Layer 7 of a small transformer language model trained on English Wikipedia (12 layers, counted from 0, width 128).
A neuron adds its activation times its output weights to the MLP's output. To switch it off is to set its activation to zero at one token and run the rest of the model.
A neuron's activation on a vector x is SiLU(gate . x) times (in . x), where the dot is the dot product.

Input weights of the MLP neurons that the questions are about. A number n stands for n times 0.0048.
n58 gate: -15 -29 -29 29 24 -6 -13 34 -10 -36 -20 -28 19 25 3 -6 -3 -44 5 -16 4 15 -8 -9 -35 -1 31 -5 15 45 19 -37 17 5 -17 -25 -33 -17 14 48 36 -1 13 -11 -9 13 26 -15 -6 -6 -4 18 33 5 21 15 32 -13 23 30 -54 13 -21 -61 -3 26 8 29 -20 11 -7 22 -49 -22 50 38 -12 9 -33 0 -21 -4 11 -39 -26 30 -55 -33 76 -7 25 -19 -30 2 58 2 17 -9 -8 12 -15 -9 16 26 -46 -9 17 -3 6 36 -6 -17 -22 12 59 -3 -37 -12 -14 -38 12 -11 44 -22 11 -36 5 -3
n130 gate: -3 16 11 0 -45 5 40 -34 -1 10 6 -12 24 -24 -44 16 4 -22 -4 -38 56 3 -6 -55 3 15 -21 6 -40 18 -1 -30 44 -3 41 -40 -42 15 -22 6 1 -9 5 35 30 -8 -25 4 11 -23 7 10 35 28 -2 -9 12 -16 16 -10 12 9 -1 -20 36 13 -21 50 -3 -11 -26 6 -14 -6 3 -4 29 -30 -14 6 41 -33 6 -7 6 8 12 26 23 -53 26 -20 -51 -7 -16 -25 -9 -15 -24 -13 18 17 -18 7 9 34 12 -3 -1 20 -6 -14 -12 -15 -54 -22 -20 43 4 22 -8 10 34 -40 27 -27 31 1
n140 gate: -10 3 7 6 -76 31 -12 21 4 -14 -35 -17 13 -10 -1 15 15 11 -4 -2 26 35 -30 -8 -44 -23 27 1 -49 -4 18 -16 10 12 14 -15 -37 6 -48 9 14 -4 -15 -2 -16 50 -7 -17 17 -43 25 -2 46 23 26 21 -18 17 -9 27 21 22 -20 1 63 21 11 26 -21 -18 -11 23 -27 -52 -2 -21 -30 -67 10 30 27 -30 -12 -26 15 21 19 -15 -6 -4 -6 51 -59 -17 19 26 30 1 31 44 57 33 25 32 -6 -25 -15 14 21 15 27 -1 -7 -23 -7 -44 8 16 11 2 33 -40 -16 -16 17 -28 4 39
n191 gate: -21 -48 -9 23 15 -17 -15 16 -15 -13 17 -30 11 18 3 53 -2 2 -15 -24 15 1 -68 2 42 -21 19 -31 8 2 1 4 -10 29 -7 20 -19 -28 -2 -6 -31 -24 -52 1 25 -22 19 -9 -20 38 2 46 0 4 5 14 -11 19 -15 -23 -23 -1 1 -22 39 -28 18 -27 -54 -8 34 26 -22 15 -12 -20 -46 3 21 40 -27 1 8 -10 -10 -21 -4 -38 -12 -8 -17 27 -20 14 -6 -9 -7 -26 -60 53 16 -2 -3 -19 -6 -17 -4 42 3 7 28 41 94 -16 18 16 30 -1 -20 -35 7 5 11 -11 -40 -58 23 -39
n255 gate: 15 -80 -3 5 10 23 -24 -2 -17 -22 14 0 58 -9 -25 57 34 -23 -41 15 32 56 -14 -2 -19 44 -8 9 34 -5 -2 -8 -38 6 19 -28 -13 -14 -2 49 -12 -3 23 -6 2 41 3 11 4 -12 -29 36 35 -4 -11 -27 3 2 -11 -10 7 21 -6 -29 39 -7 -28 -36 -39 0 17 31 -19 -43 -3 -29 31 70 -25 -5 2 12 31 38 -40 2 -39 -42 -47 -18 -16 -17 -23 11 -2 -7 -48 17 47 -4 25 -5 6 -25 -2 -26 6 10 -3 33 56 -59 57 -27 14 5 -43 10 -25 -44 -2 -27 30 -11 34 -4 -12 -19
n263 gate: -7 19 8 -4 13 17 15 8 -15 12 -10 -11 34 -24 -5 -1 -47 38 -23 -1 -56 8 -18 -25 -3 3 -22 0 24 -25 -56 26 34 32 -11 -1 14 -11 -4 -31 6 27 20 -9 -50 11 37 16 19 -4 32 1 6 -5 8 28 24 -8 12 -15 -7 -19 -19 -42 31 -14 5 -22 -16 64 -24 34 -26 5 20 34 0 -2 10 1 16 -1 20 2 -17 -18 -52 24 10 31 -57 5 24 -72 -6 -3 13 2 73 3 -14 -30 16 31 -18 2 3 20 -27 -8 7 -20 54 -41 4 2 -15 -32 -4 -18 27 28 60 -24 -23 -7 8 4
n277 gate: 4 -21 -27 39 -7 31 -16 -23 6 -47 -38 15 -74 -55 -38 23 21 9 -18 26 -82 2 -48 24 -7 -15 19 38 -7 20 -19 -27 27 -23 -3 -4 43 15 5 8 37 17 45 -17 -3 35 16 -13 -51 -3 26 24 -20 -33 9 7 48 55 3 3 -32 -6 13 -11 -21 39 -56 10 28 23 16 16 31 15 22 -2 31 10 -32 23 -5 3 -34 3 28 -5 -5 35 -4 -3 31 15 -22 -16 -27 42 50 -9 -33 -1 0 -20 6 14 -21 31 -72 16 -1 -15 -43 4 19 -2 22 36 22 -18 -8 -19 27 53 -18 13 18 27 -21 -85
n58 in: -26 -50 -11 4 2 -40 46 31 32 11 34 -41 -39 11 51 -40 -47 -45 25 38 8 5 -15 7 -32 5 7 1 -4 -16 11 -45 4 -6 -17 12 -4 -15 -14 20 -29 -20 17 25 34 -7 -17 22 -14 -2 -8 36 -11 -61 -2 -14 -3 4 22 22 1 -10 -23 -39 -1 14 -25 -11 -19 28 -14 -28 11 3 11 4 -12 13 1 -3 14 -16 -28 -24 -75 -9 5 12 34 -34 -21 1 -1 -2 47 29 6 1 2 -23 -28 -65 15 -7 35 23 -19 8 30 -13 11 12 31 -36 -23 8 -20 6 -13 27 -9 16 -10 2 -10 -50 -39 31
n130 in: 5 37 8 10 -13 14 19 4 6 -24 -1 -10 22 -35 49 13 19 -39 3 -11 -19 -38 20 2 -3 -39 17 14 -18 5 13 4 -9 33 28 15 9 -3 -16 -5 -23 25 10 29 -8 3 -14 -35 5 -26 7 3 -35 27 -27 30 18 30 -54 28 23 -3 29 -12 15 -9 -20 8 5 16 -60 30 -14 9 -23 -1 -6 44 55 -16 31 5 0 -20 50 -31 48 36 -31 1 34 -9 39 8 -28 16 -1 -17 33 -9 0 -24 -48 -39 15 26 -30 -30 -20 -5 -13 -18 -5 -10 1 -14 -53 -14 -53 -11 -2 -8 -13 -16 -20 -12 15 2
n140 in: 7 9 31 -21 2 -6 0 8 -2 -15 10 3 -67 -19 23 -39 10 26 -34 -31 -36 36 7 23 18 22 -67 78 9 23 -10 9 -11 6 -16 24 19 36 25 -17 17 27 -15 -12 9 -13 10 -38 -10 10 66 -3 17 42 46 16 -49 -1 16 11 -11 -15 34 -47 -39 -23 -14 -22 11 22 28 36 -59 2 -22 29 7 -2 -27 -42 6 9 11 23 -32 37 3 43 34 10 -33 -32 -7 -27 48 -11 -48 67 -21 -3 -8 13 12 2 -21 11 -13 -9 -18 -26 16 23 -17 9 10 -39 -43 7 4 39 17 10 13 6 2 4 -39 15
n191 in: 25 21 -24 29 19 15 -17 14 14 7 23 -3 -30 -19 -11 -11 11 -12 10 -11 -42 -27 -6 53 -12 -28 18 27 44 2 -9 51 46 38 -13 -74 8 -4 23 39 22 -3 -63 -9 -12 -15 29 2 -7 25 -39 -22 -43 -24 -3 3 1 0 18 -13 1 -9 -10 59 -18 1 -5 -1 -21 16 3 -55 6 32 -18 -17 14 -18 -10 -4 16 -30 1 29 55 21 39 12 -14 14 -29 11 -8 18 16 11 20 34 24 11 -31 71 -2 -16 -1 16 -34 -33 -9 32 33 29 -12 -25 -1 -25 -13 -27 -3 50 -3 -16 -14 20 -12 -6 -7 23
n255 in: -75 28 -20 -46 -1 -44 -1 -38 19 6 -11 11 24 -23 -56 -7 -37 -36 -7 49 7 13 11 32 -36 -47 -2 3 25 38 1 -67 -15 6 -18 33 -21 17 -14 21 -8 -2 -8 -22 22 -18 14 25 4 -2 34 8 -14 4 28 -25 -26 -12 1 52 5 42 -5 9 34 44 -49 9 18 21 19 11 69 27 -19 19 -24 19 2 10 5 10 -13 5 -23 -4 -20 -12 -28 -21 -15 -14 1 -44 -28 23 -32 44 16 6 16 -15 -10 6 -60 6 21 12 10 18 -19 -65 15 -4 -40 22 8 -15 -12 -4 9 -18 -5 -23 22 20 -11 -21
n263 in: -13 1 -30 6 7 9 -54 -37 67 11 -27 41 13 11 10 -15 -49 8 4 -52 -47 8 -2 12 -34 -1 -6 -21 15 -30 44 -38 22 -2 -9 13 19 22 27 10 7 42 7 -5 42 41 45 16 10 0 -7 -22 11 13 0 -39 30 -24 2 2 47 -19 5 -13 26 -45 1 -22 -15 -3 14 39 -28 31 7 10 -16 -60 8 9 9 -42 31 16 4 -28 26 -16 -11 5 -25 -26 -1 8 8 61 -23 45 -15 -5 5 -1 49 -32 51 23 -49 -38 24 -16 -28 17 24 13 -45 44 10 -11 12 -52 37 -12 -26 41 21 -16 -12 -9
n277 in: 39 5 6 29 3 -33 15 7 -25 10 42 21 -57 21 5 -39 -10 -46 39 -5 8 -19 -19 -6 12 -39 -12 21 -4 -24 19 -22 -3 18 -2 -43 25 10 2 -55 9 16 11 38 -1 39 -27 37 6 19 10 42 13 9 -63 -30 -5 -5 -12 -3 -20 28 -26 0 44 -4 11 39 26 -45 -9 4 13 8 -35 -14 13 26 -81 2 -9 14 15 12 28 2 8 -17 58 40 -1 -46 26 7 45 -39 -15 26 5 42 -7 31 12 -29 -45 -44 -18 25 17 -29 17 1 31 1 -4 22 -54 -15 23 20 -5 13 2 12 14 32 39 12

Output weights of the MLP neurons that the questions are about. A number n stands for n times 0.0041.
n58: 11 -30 9 -4 14 33 -9 -32 -14 -13 -12 -21 23 -1 -6 5 16 28 -1 19 -30 19 -11 2 29 -36 3 34 -55 41 7 -5 -2 -19 8 -48 -41 -18 13 -28 -7 -38 26 0 -20 5 -21 29 -25 -22 73 -16 -36 -35 -50 -21 18 56 47 45 -1 23 37 41 -26 9 -40 -34 8 -7 9 3 -32 44 -3 3 -8 15 19 22 -7 -24 -23 -15 -62 -10 22 -14 -18 18 -18 -16 -10 22 -9 34 47 50 42 22 58 -27 -40 10 -10 29 33 -4 -20 -6 -27 -5 25 -9 47 -81 4 -1 10 -30 -28 -9 27 -34 -11 -27 8 22
n130: 4 -39 32 52 35 -17 0 -21 -19 15 -16 8 -18 12 8 -26 17 -17 -10 -20 -46 25 45 59 -14 31 18 21 47 -8 11 -13 -10 -23 13 14 7 -25 1 -5 -27 11 -4 -13 9 18 3 10 41 22 -6 -1 63 57 -11 -22 -14 -18 17 -3 15 28 -71 4 -35 7 32 -25 45 25 58 -47 15 28 -4 -9 0 2 -10 -30 6 -55 -7 33 1 -30 -8 18 -16 24 -1 0 34 7 13 25 -35 6 22 18 -73 -10 16 -14 4 -7 22 23 -53 -8 -15 -7 -16 9 -53 36 8 -31 -21 -13 42 -24 -18 -5 -9 -40 -46 17
n140: -44 -39 -22 0 1 -27 -17 28 -33 25 -11 -35 10 -9 17 12 1 22 -11 34 -28 0 18 17 -9 -13 -14 -17 52 33 -24 -4 36 -4 0 -4 5 10 -8 -9 -4 -11 -27 -11 32 -32 6 80 1 48 -42 -10 -54 -4 -12 -6 -70 -23 -15 -11 22 17 -19 -22 -42 -42 -34 -34 -3 -19 29 18 5 2 -33 -8 45 -39 -30 -68 -49 -25 33 -23 -30 5 -12 -2 8 12 -31 -5 12 -2 -63 22 -19 -13 -23 8 -14 27 -2 -9 -18 9 17 4 29 -12 -13 -15 21 22 -67 -20 3 10 -35 13 79 22 -51 9 -12 -9 -13 27
n191: 51 46 31 -7 17 -37 -19 12 26 -19 6 -44 8 -41 6 -12 -19 -8 31 -36 -10 13 -57 4 -48 19 61 2 32 -25 48 -26 -26 -3 13 8 4 12 -26 -15 -2 22 -1 -9 28 -13 -45 -5 49 40 -9 -13 19 -44 -31 26 -29 61 30 30 -23 62 -4 -38 -17 32 -28 35 -5 -38 13 17 26 46 -5 -18 -9 -6 35 1 30 -12 12 -1 -7 -13 43 -18 -15 -22 49 32 -30 17 -10 33 3 51 -9 8 -17 -3 -9 -21 -8 16 -38 -9 44 35 24 -6 -2 -27 -54 19 33 -15 -22 17 -20 -34 49 -26 43 18 -6 39
n255: -27 32 10 2 3 -25 4 48 15 54 -4 -34 -5 4 -14 -29 -2 -8 -7 40 11 -10 17 33 -50 9 -29 -35 -4 -22 -2 69 33 42 32 -33 -41 -19 69 36 21 17 -37 -27 0 -24 72 23 -12 -20 -1 -1 14 8 38 40 12 -35 -10 9 -42 14 -7 50 22 -38 -53 49 -57 1 20 8 6 9 78 30 1 -53 -37 -4 -6 -36 -1 -25 -27 -12 16 6 11 -6 -10 0 -10 -16 2 9 -41 -24 -50 -48 -32 16 27 32 17 -28 -5 20 -23 21 -10 6 23 22 19 36 35 -20 3 23 -26 -10 -37 -30 -21 -2 20 -8
n263: 0 43 1 -21 -42 48 4 32 53 -32 11 6 -30 47 -33 -16 19 -8 -31 -33 0 -1 20 14 16 -4 43 46 1 -16 -5 39 10 27 -14 -27 50 -3 32 1 -71 3 29 -13 -13 9 -9 1 11 14 -49 -26 45 34 -21 -20 31 -46 10 -48 5 19 -16 -1 -26 -10 -19 -45 19 32 17 14 -31 -1 -40 19 -33 34 -27 32 -9 36 -13 -15 22 -30 17 23 27 -5 5 -41 -2 12 -6 -55 -4 15 5 -23 25 -21 20 54 -11 -9 -52 -52 49 12 6 -17 2 95 -36 -22 20 -25 -12 15 16 -31 30 -33 6 -37 -57 -23
n277: 12 35 16 33 -1 -25 34 -18 -11 -43 -10 -8 -44 0 -18 -7 -7 33 -5 -21 -9 7 21 -18 -64 4 -35 13 40 32 14 16 -37 -20 3 13 24 17 78 -25 -3 -25 -25 -24 27 32 24 -30 -13 -22 -15 -16 28 -10 9 4 -5 -45 -21 -31 5 -8 17 -32 10 -26 29 -27 7 26 51 19 -79 -14 31 -57 -32 -7 58 16 -2 24 65 -16 -21 8 -2 -31 -35 -3 44 -57 44 58 34 -13 -54 26 -56 49 -38 -10 32 -15 -59 -52 -31 20 10 -9 30 -18 27 25 26 2 14 -35 9 -19 5 -14 -30 15 32 -41 -19 35

Each question names a token from some text and the token that comes next. It shows the vector x that enters the MLP there. A number n stands for n times 0.039.

Then comes g, the gradient of the next token's log-probability with respect to the MLP's output, scaled to length 1. A neuron's effect is roughly proportional to its activation times (output weights . g). A number n stands for n times 0.0038.

" and", then " do"
x: -6 -12 6 -3 15 -11 -15 -3 26 6 22 4 15 7 3 22 31 -40 -3 24 30 2 13 8 16 10 -24 -24 -23 -11 6 -9 -6 9 -12 -24 -11 -8 15 -1 60 -25 0 -27 21 -21 21 9 7 -21 9 -15 31 0 10 4 18 -18 11 -7 -18 17 -13 -21 9 -36 10 -1 -24 18 -6 -7 -4 -40 -67 11 -1 -27 -28 -34 15 25 37 53 32 18 -31 -7 5 7 -21 -1 22 -1 20 -36 26 -28 1 -15 -23 -43 11 23 -17 -8 6 -10 50 10 -15 9 -25 0 -20 -4 -22 21 0 10 9 -17 19 -11 -33 17 -8 -4
g: 20 29 -13 2 -12 19 3 -5 -21 -6 4 -21 -49 -28 15 21 -39 26 -23 -17 -5 20 20 -42 19 -1 35 25 -27 -4 7 -55 35 -18 15 22 62 26 1 -49 36 -27 12 -13 21 16 -3 -23 -22 25 0 15 -24 1 36 7 11 19 27 46 4 4 11 20 5 3 18 -2 22 -9 -34 18 -32 -13 -30 12 -19 18 6 -13 -37 21 -22 -18 33 -7 17 -20 -47 -7 26 -20 24 -44 7 -26 2 38 -16 16 -2 -27 12 -17 -5 -25 -34 29 13 -1 32 10 11 4 13 6 -16 -35 -37 27 -16 35 2 4 -28 27 24 10
Which neuron, switched off, lowers the next token's probability most? n130

"asons", then " include"
x: -36 -6 -30 26 3 17 -31 2 40 -32 9 -20 26 3 67 33 0 -31 4 21 27 11 7 6 27 -18 -5 -11 -12 -22 25 -6 0 26 -11 -35 35 -32 9 -23 33 -17 -5 19 24 5 30 -12 20 2 14 12 21 -20 1 36 -16 -8 -4 -2 54 11 -1 -4 17 -33 4 4 -29 -36 -9 -10 20 -3 -57 22 -19 -12 -23 -19 -39 17 -35 0 20 -7 -2 9 -25 -16 23 -22 30 26 -8 -20 17 8 13 -16 11 -12 33 -3 -5 -12 -29 -24 34 12 -49 19 -15 13 -1 -5 -12 -3 -11 6 -4 10 22 -14 -14 -5 19 27
g: 4 -8 20 -23 -36 38 41 -10 20 -14 2 -23 0 -2 -21 2 -2 1 12 23 -25 0 21 -23 -3 15 -27 15 5 13 0 -3 -23 -32 5 6 23 0 -3 -5 30 8 -47 18 27 -10 -39 31 2 -34 45 -22 -17 -21 19 -3 -12 -40 0 11 1 8 -47 -40 -6 -11 18 -18 -6 -33 -11 -40 16 1 -33 -9 -4 -8 -23 -59 13 6 55 -29 -21 -8 -24 -64 0 14 -28 16 -40 10 -26 22 -49 9 28 10 -23 -6 2 15 -6 -21 16 -32 9 -31 -32 -18 -26 -27 -21 -1 0 17 3 0 -21 55 28 -2 16 -12 18 37
Which neuron, switched off, lowers the next token's probability most? n263

"yr", then "ights"
x: 0 -24 -5 -15 25 22 -1 -24 -35 21 -36 1 -41 7 31 34 36 -29 -10 17 10 24 1 -16 28 -59 -10 0 -30 11 -17 12 14 43 24 -22 21 9 6 1 37 -21 16 -20 19 10 27 1 26 -12 -18 -15 35 24 -24 -6 -13 15 -11 29 -7 8 6 -28 -45 -20 18 -16 -5 15 15 -34 42 -11 -11 1 -53 -2 -15 -7 -19 4 -47 -5 -20 -25 -1 -9 30 14 -8 21 16 46 25 -20 42 -26 38 -27 -26 15 36 -7 3 9 -2 8 -13 16 -6 10 -35 40 2 -25 -5 -11 13 -16 8 22 4 9 -11 5 24 19
g: -6 23 43 -26 57 6 23 8 8 -1 32 28 43 -30 22 -19 17 7 -32 -38 -2 9 -8 -26 21 12 -20 -12 19 -16 44 -6 -6 -19 22 31 16 -33 32 -32 -16 -30 14 -2 29 13 -20 3 2 -12 -26 -25 30 -23 -26 -77 -7 0 4 14 8 -35 -29 5 -25 -9 25 -17 3 8 12 23 -32 0 -15 38 -12 -26 -1 42 -18 22 -17 20 24 -5 -57 17 18 5 -2 -29 -11 0 -51 18 -30 -4 10 8 -29 -23 -17 0 -1 6 45 8 -22 -22 -1 -26 -12 29 -6 21 -1 -22 -24 12 24 14 -11 13 -28 3 -5 32
Which neuron, switched off, raises the next token's probability most? n255

" time", then "\n"
x: -16 -42 -5 5 23 10 6 -11 38 -10 3 7 -8 -12 33 40 13 -29 -4 18 13 -10 -6 42 12 -33 0 -34 -30 -17 11 2 4 26 19 -12 10 -1 24 21 29 -26 -13 29 -18 1 32 -23 3 -33 31 13 30 -26 -6 16 -4 -38 34 -54 25 -13 1 -22 17 -9 -25 -14 1 -32 -2 -37 8 7 -46 10 -8 -22 -15 -11 -33 12 2 47 2 30 5 -19 -6 -25 27 -32 14 -2 26 -40 34 7 9 -19 -1 -15 -1 -2 1 4 -10 -39 39 19 -34 24 28 12 -15 -22 -11 -22 -9 24 -20 -5 1 6 -32 -23 18 -10
g: -24 21 -5 0 6 -25 -51 20 -25 -9 -26 -2 15 -38 2 18 4 2 -15 -13 -8 46 -30 1 14 3 -9 -16 12 26 2 6 19 -12 3 5 18 9 22 11 43 3 -3 26 15 10 -19 13 -3 21 15 -19 -36 -10 -9 -25 2 -38 11 30 23 20 -2 -10 -38 2 6 -31 12 15 -2 0 36 11 5 -14 -19 7 -16 -42 -7 14 18 -58 -6 -10 27 -26 -5 6 26 72 3 5 30 2 57 43 42 -1 29 1 -10 -52 26 39 19 -7 10 1 -35 -44 -29 31 -35 -3 16 34 24 -27 -33 38 7 -17 12 6 -18 -5
Which neuron, switched off, lowers the next token's probability most? n191

"wards", then " of"
x: -51 -17 1 8 13 -2 -22 -9 21 -12 -7 -7 13 12 32 38 22 -1 -17 5 46 22 44 -18 29 -5 -4 -22 -28 -8 20 -28 -13 41 23 -19 2 -34 9 -12 42 -7 13 17 18 1 40 -18 19 -37 18 3 11 -7 9 13 -21 -23 9 22 49 -17 -30 -32 0 -35 12 -25 -24 -1 -10 -6 27 -4 -47 16 -12 -28 -19 -22 -14 48 -40 0 10 5 17 -7 -22 -21 4 8 25 36 1 -15 47 7 14 -12 -18 -28 37 5 3 -14 -22 -24 38 24 -16 21 -3 21 12 -18 -13 -6 15 2 -16 10 24 -35 -4 -22 -14 9
g: -9 -28 -33 -5 -58 5 -30 26 -34 29 -19 25 -12 -35 36 -3 -38 3 71 8 25 -37 -22 30 -8 2 12 -7 3 -16 -20 -1 46 51 -6 -14 0 8 1 40 33 21 -21 17 12 7 13 16 -3 14 9 -3 -23 21 27 -15 -31 -27 -37 -15 -28 17 23 5 6 -39 9 -14 28 15 2 -11 -6 13 -14 -6 1 -67 -14 -29 -4 -21 -10 -10 19 8 7 -4 16 22 16 3 7 -19 -35 9 8 10 16 -26 17 -11 40 17 24 62 -22 23 -12 -31 -2 32 33 7 3 2 2 40 -2 3 11 4 21 -4 -35 30 -1 8
Which neuron, switched off, raises the next token's probability most? n140

",", then " which"
x: -13 0 0 -1 6 13 -9 12 20 -18 -13 4 24 13 36 23 34 -18 -9 35 15 35 5 25 42 9 -46 1 -3 4 24 6 5 3 19 -9 71 -6 11 17 65 -13 7 53 -28 -5 22 14 4 3 12 15 26 7 8 5 7 -57 5 -11 11 12 -9 -13 4 -21 -2 -13 -9 7 0 15 24 -3 -43 12 -22 -17 -30 -14 6 23 31 67 40 23 -27 2 -2 19 3 13 18 33 7 -17 -1 -19 6 9 -13 -4 -2 35 -47 9 -8 -5 48 20 2 -5 4 20 -20 -6 17 8 -14 30 24 -19 17 -17 -22 -33 1 0
g: 9 47 -36 -5 13 27 20 21 -2 13 19 25 1 -7 22 21 28 9 -2 -7 12 28 21 -30 29 0 37 -22 -33 -39 25 0 -21 42 -13 12 -3 -18 -21 10 -20 -2 7 -16 -23 13 43 -3 19 0 -37 15 43 18 -51 8 46 -24 5 -20 15 1 17 -2 14 -21 -9 -8 21 -23 -50 -14 -3 9 10 46 -12 28 19 -5 37 -51 27 13 23 -10 6 52 12 -9 -6 -11 -4 -41 21 14 -2 13 22 9 10 54 0 5 -1 27 -15 11 -5 30 2 -3 -6 -26 9 -4 23 -40 -33 21 0 -19 28 19 -3 38 -25 53
Which neuron, switched off, lowers the next token's probability most? n58

".\n\n", then "In"
x: -34 -1 17 23 27 -1 -13 12 -5 8 33 3 13 4 11 40 21 -19 -38 16 15 10 28 5 20 -6 -19 -13 -11 5 -5 9 23 -6 -36 19 13 -11 -15 -11 27 -20 19 25 -21 -13 9 9 1 -17 40 2 33 0 37 9 14 -1 1 -15 21 10 -17 -16 6 -1 7 -19 11 -7 26 31 3 -26 -49 1 -33 -22 -25 -41 -5 19 31 87 18 -26 8 27 -2 -7 -25 8 44 10 32 -22 16 -18 -4 -6 -13 -34 28 4 3 11 6 -8 26 8 -22 5 10 10 -13 -14 -2 15 -26 -4 2 18 47 -23 -47 21 9 -6
g: -48 22 30 21 47 37 58 9 43 0 17 15 3 32 -5 25 2 -48 1 5 -10 -50 46 0 2 -16 29 8 18 -16 11 4 -4 1 14 -31 38 0 16 23 17 -30 14 15 -61 -7 -9 -10 44 36 5 25 1 -13 -18 -3 5 23 -23 2 -30 -2 -13 -16 22 25 -8 12 9 0 -30 -12 20 -17 -30 5 33 -22 -14 14 10 -27 -23 -2 -59 17 19 0 25 -11 -48 4 8 -27 -2 19 -30 23 37 6 9 21 24 13 -56 3 9 2 -19 31 -3 -4 -6 38 -7 1 18 -6 12 -23 27 16 1 27 -10 14 -16 1
Which neuron, switched off, raises the next token's probability most? n263

" m", then "al"
x: -38 -42 14 -5 2 -33 -36 2 -8 -23 -11 1 -23 1 -4 26 4 -20 -4 52 12 14 2 -17 29 -7 -13 7 -12 10 -4 12 9 25 -8 -3 6 -13 -9 -40 33 -36 14 2 -9 -2 43 7 4 13 -13 7 21 -50 -6 20 29 25 0 -24 -14 -33 14 -5 -27 -41 -5 -20 -9 15 18 -10 0 -12 -33 13 -19 -10 -23 -2 -3 29 -26 47 37 11 11 21 2 -26 -1 5 35 9 17 -15 42 6 14 -23 -59 -24 5 18 -14 -13 25 20 -3 -5 -9 12 -5 16 -66 -36 -20 5 -29 18 -20 16 0 19 -18 -18 14 -8
g: -24 -2 -25 -14 13 -23 -15 -32 -19 -57 -38 3 -8 19 19 5 -9 -3 -2 37 3 -17 3 -44 16 7 2 23 -13 -1 4 -8 -13 13 35 19 -9 -38 8 41 2 5 -15 46 39 -6 -28 10 58 10 15 -25 32 -4 19 30 -2 -47 23 15 -3 -5 21 11 -3 -3 -1 33 37 -3 -31 -18 -35 5 -31 35 23 -12 -31 -49 -40 37 0 2 -1 34 11 -5 -5 10 -50 58 8 38 23 -28 5 -8 32 -6 10 -4 12 -21 -19 44 -25 2 2 2 -4 6 -17 -1 -11 7 -26 34 -17 8 -7 -20 6 18 43 9 22 -7
Which neuron, switched off, lowers the next token's probability most? n263

" an", then " entire"
x: -31 0 27 0 9 -6 -6 1 32 -14 -32 -11 2 22 -6 15 48 -33 -41 44 13 36 -19 0 -4 8 -8 -8 -15 5 -56 24 -4 2 4 -9 -1 13 11 -1 26 -30 -3 -11 24 4 26 37 27 28 7 -31 14 -9 -11 8 -2 -1 11 -23 22 19 -26 8 0 -32 5 4 15 8 7 -27 8 -21 -44 -3 -10 -33 -28 -17 -7 36 -1 44 58 29 -10 4 13 -27 -35 -10 8 21 -4 -30 9 -14 12 -22 -10 3 28 -3 18 28 1 -13 19 -3 -35 22 -26 12 -39 -27 19 33 -36 35 -4 -2 18 19 -37 12 -1 5
g: -25 1 17 10 -34 11 -15 14 -48 -15 -4 -43 16 -42 14 -23 33 -5 -19 4 1 -23 36 -31 2 -22 -22 12 -51 7 -30 -10 31 -2 2 -8 -5 -16 -2 -14 -54 7 -13 -20 23 0 -7 21 -16 35 22 25 12 -16 -37 6 -19 17 9 8 7 1 69 29 0 -29 -25 21 -24 5 10 16 3 -8 4 -16 1 -65 -10 -36 1 12 2 -40 15 -27 10 8 -28 6 -38 30 -5 1 -77 -4 8 21 -8 -17 -20 11 18 31 -14 -25 1 36 24 -4 9 -17 -16 1 24 -4 -14 38 -15 -19 25 4 45 -8 12 0 21 23
Which neuron, switched off, lowers the next token's probability most? n130

" less", then " it"
x: -52 -27 -40 -7 21 -8 -7 7 32 7 31 19 28 28 5 29 47 -28 -8 30 0 28 7 25 18 -23 -45 -1 -10 -5 -23 3 20 3 2 -2 27 6 13 -48 20 -37 26 -10 33 7 32 -1 -9 17 -2 -37 7 -14 -12 9 4 3 19 3 26 21 -1 -6 -2 -34 29 -2 14 -17 -1 -26 18 7 -51 28 10 -33 -8 -3 19 1 1 28 10 6 -20 -1 15 -14 12 -38 13 10 17 -8 33 4 28 -4 -17 4 27 27 25 10 -12 -14 -8 9 -12 45 16 42 -28 -16 -14 26 -32 36 22 -30 9 7 -5 -1 -1 1
g: 27 -26 9 24 -27 39 -14 20 10 28 3 27 -48 -31 -30 33 -26 -2 -7 -32 8 51 31 0 -6 -18 11 -20 -2 -15 36 -75 -14 10 -17 0 18 -24 14 1 11 -9 -15 20 10 9 -37 -28 13 -22 0 -1 25 -7 12 -26 31 -13 14 36 0 -15 5 30 19 -33 5 18 -37 -10 -35 33 4 -29 -22 8 -25 12 -35 -33 30 12 -20 23 26 10 -4 16 2 20 50 -2 -30 -3 -6 24 -24 8 -1 8 21 -3 -8 9 -19 -15 -23 -7 52 1 -23 16 7 8 -5 1 3 10 3 61 12 -30 38 -21 22 44 19 -11
Which neuron, switched off, raises the next token's probability most? n191

" video", then " c"
x: -10 -30 -21 4 0 -2 -17 -10 4 -17 27 -11 -11 21 6 33 19 -4 -27 17 22 15 -2 -12 -1 -22 11 -4 -6 9 18 2 4 23 -13 3 -10 -7 23 -5 20 -22 -11 19 -2 2 72 -17 18 -16 22 3 3 -44 -17 34 -26 -38 -1 11 -25 -14 -13 -38 17 -41 -20 -4 -4 -19 10 -1 31 -10 -55 3 -34 -10 -38 -13 -37 4 -8 31 -8 -7 20 -11 -4 -19 33 -17 24 22 0 -39 -28 23 43 3 -28 -7 5 13 9 6 13 -13 29 12 -29 4 -6 13 -44 -51 19 9 -17 43 -12 -17 8 -9 -25 -7 5 20
g: 34 10 56 9 -21 8 3 -18 -10 -1 7 17 -28 30 -45 15 6 -8 -57 7 0 -18 -47 -18 -17 6 -41 -1 20 -16 -37 -11 -27 21 20 22 30 18 -17 -31 31 8 -11 -11 -1 1 11 26 -43 -4 21 -23 6 7 23 4 -12 -23 -41 -10 -38 4 -17 43 18 25 5 63 16 2 12 2 -9 5 -20 17 16 -35 -3 21 11 44 5 18 -5 18 -33 -1 -16 7 -25 -8 11 -16 4 -22 -34 -11 -2 17 6 -36 24 39 8 -21 53 -39 -2 -15 16 3 9 23 -14 1 -19 -4 -42 -25 3 39 -45 14 7 -5 -32 -12
Which neuron, switched off, raises the next token's probability most? n191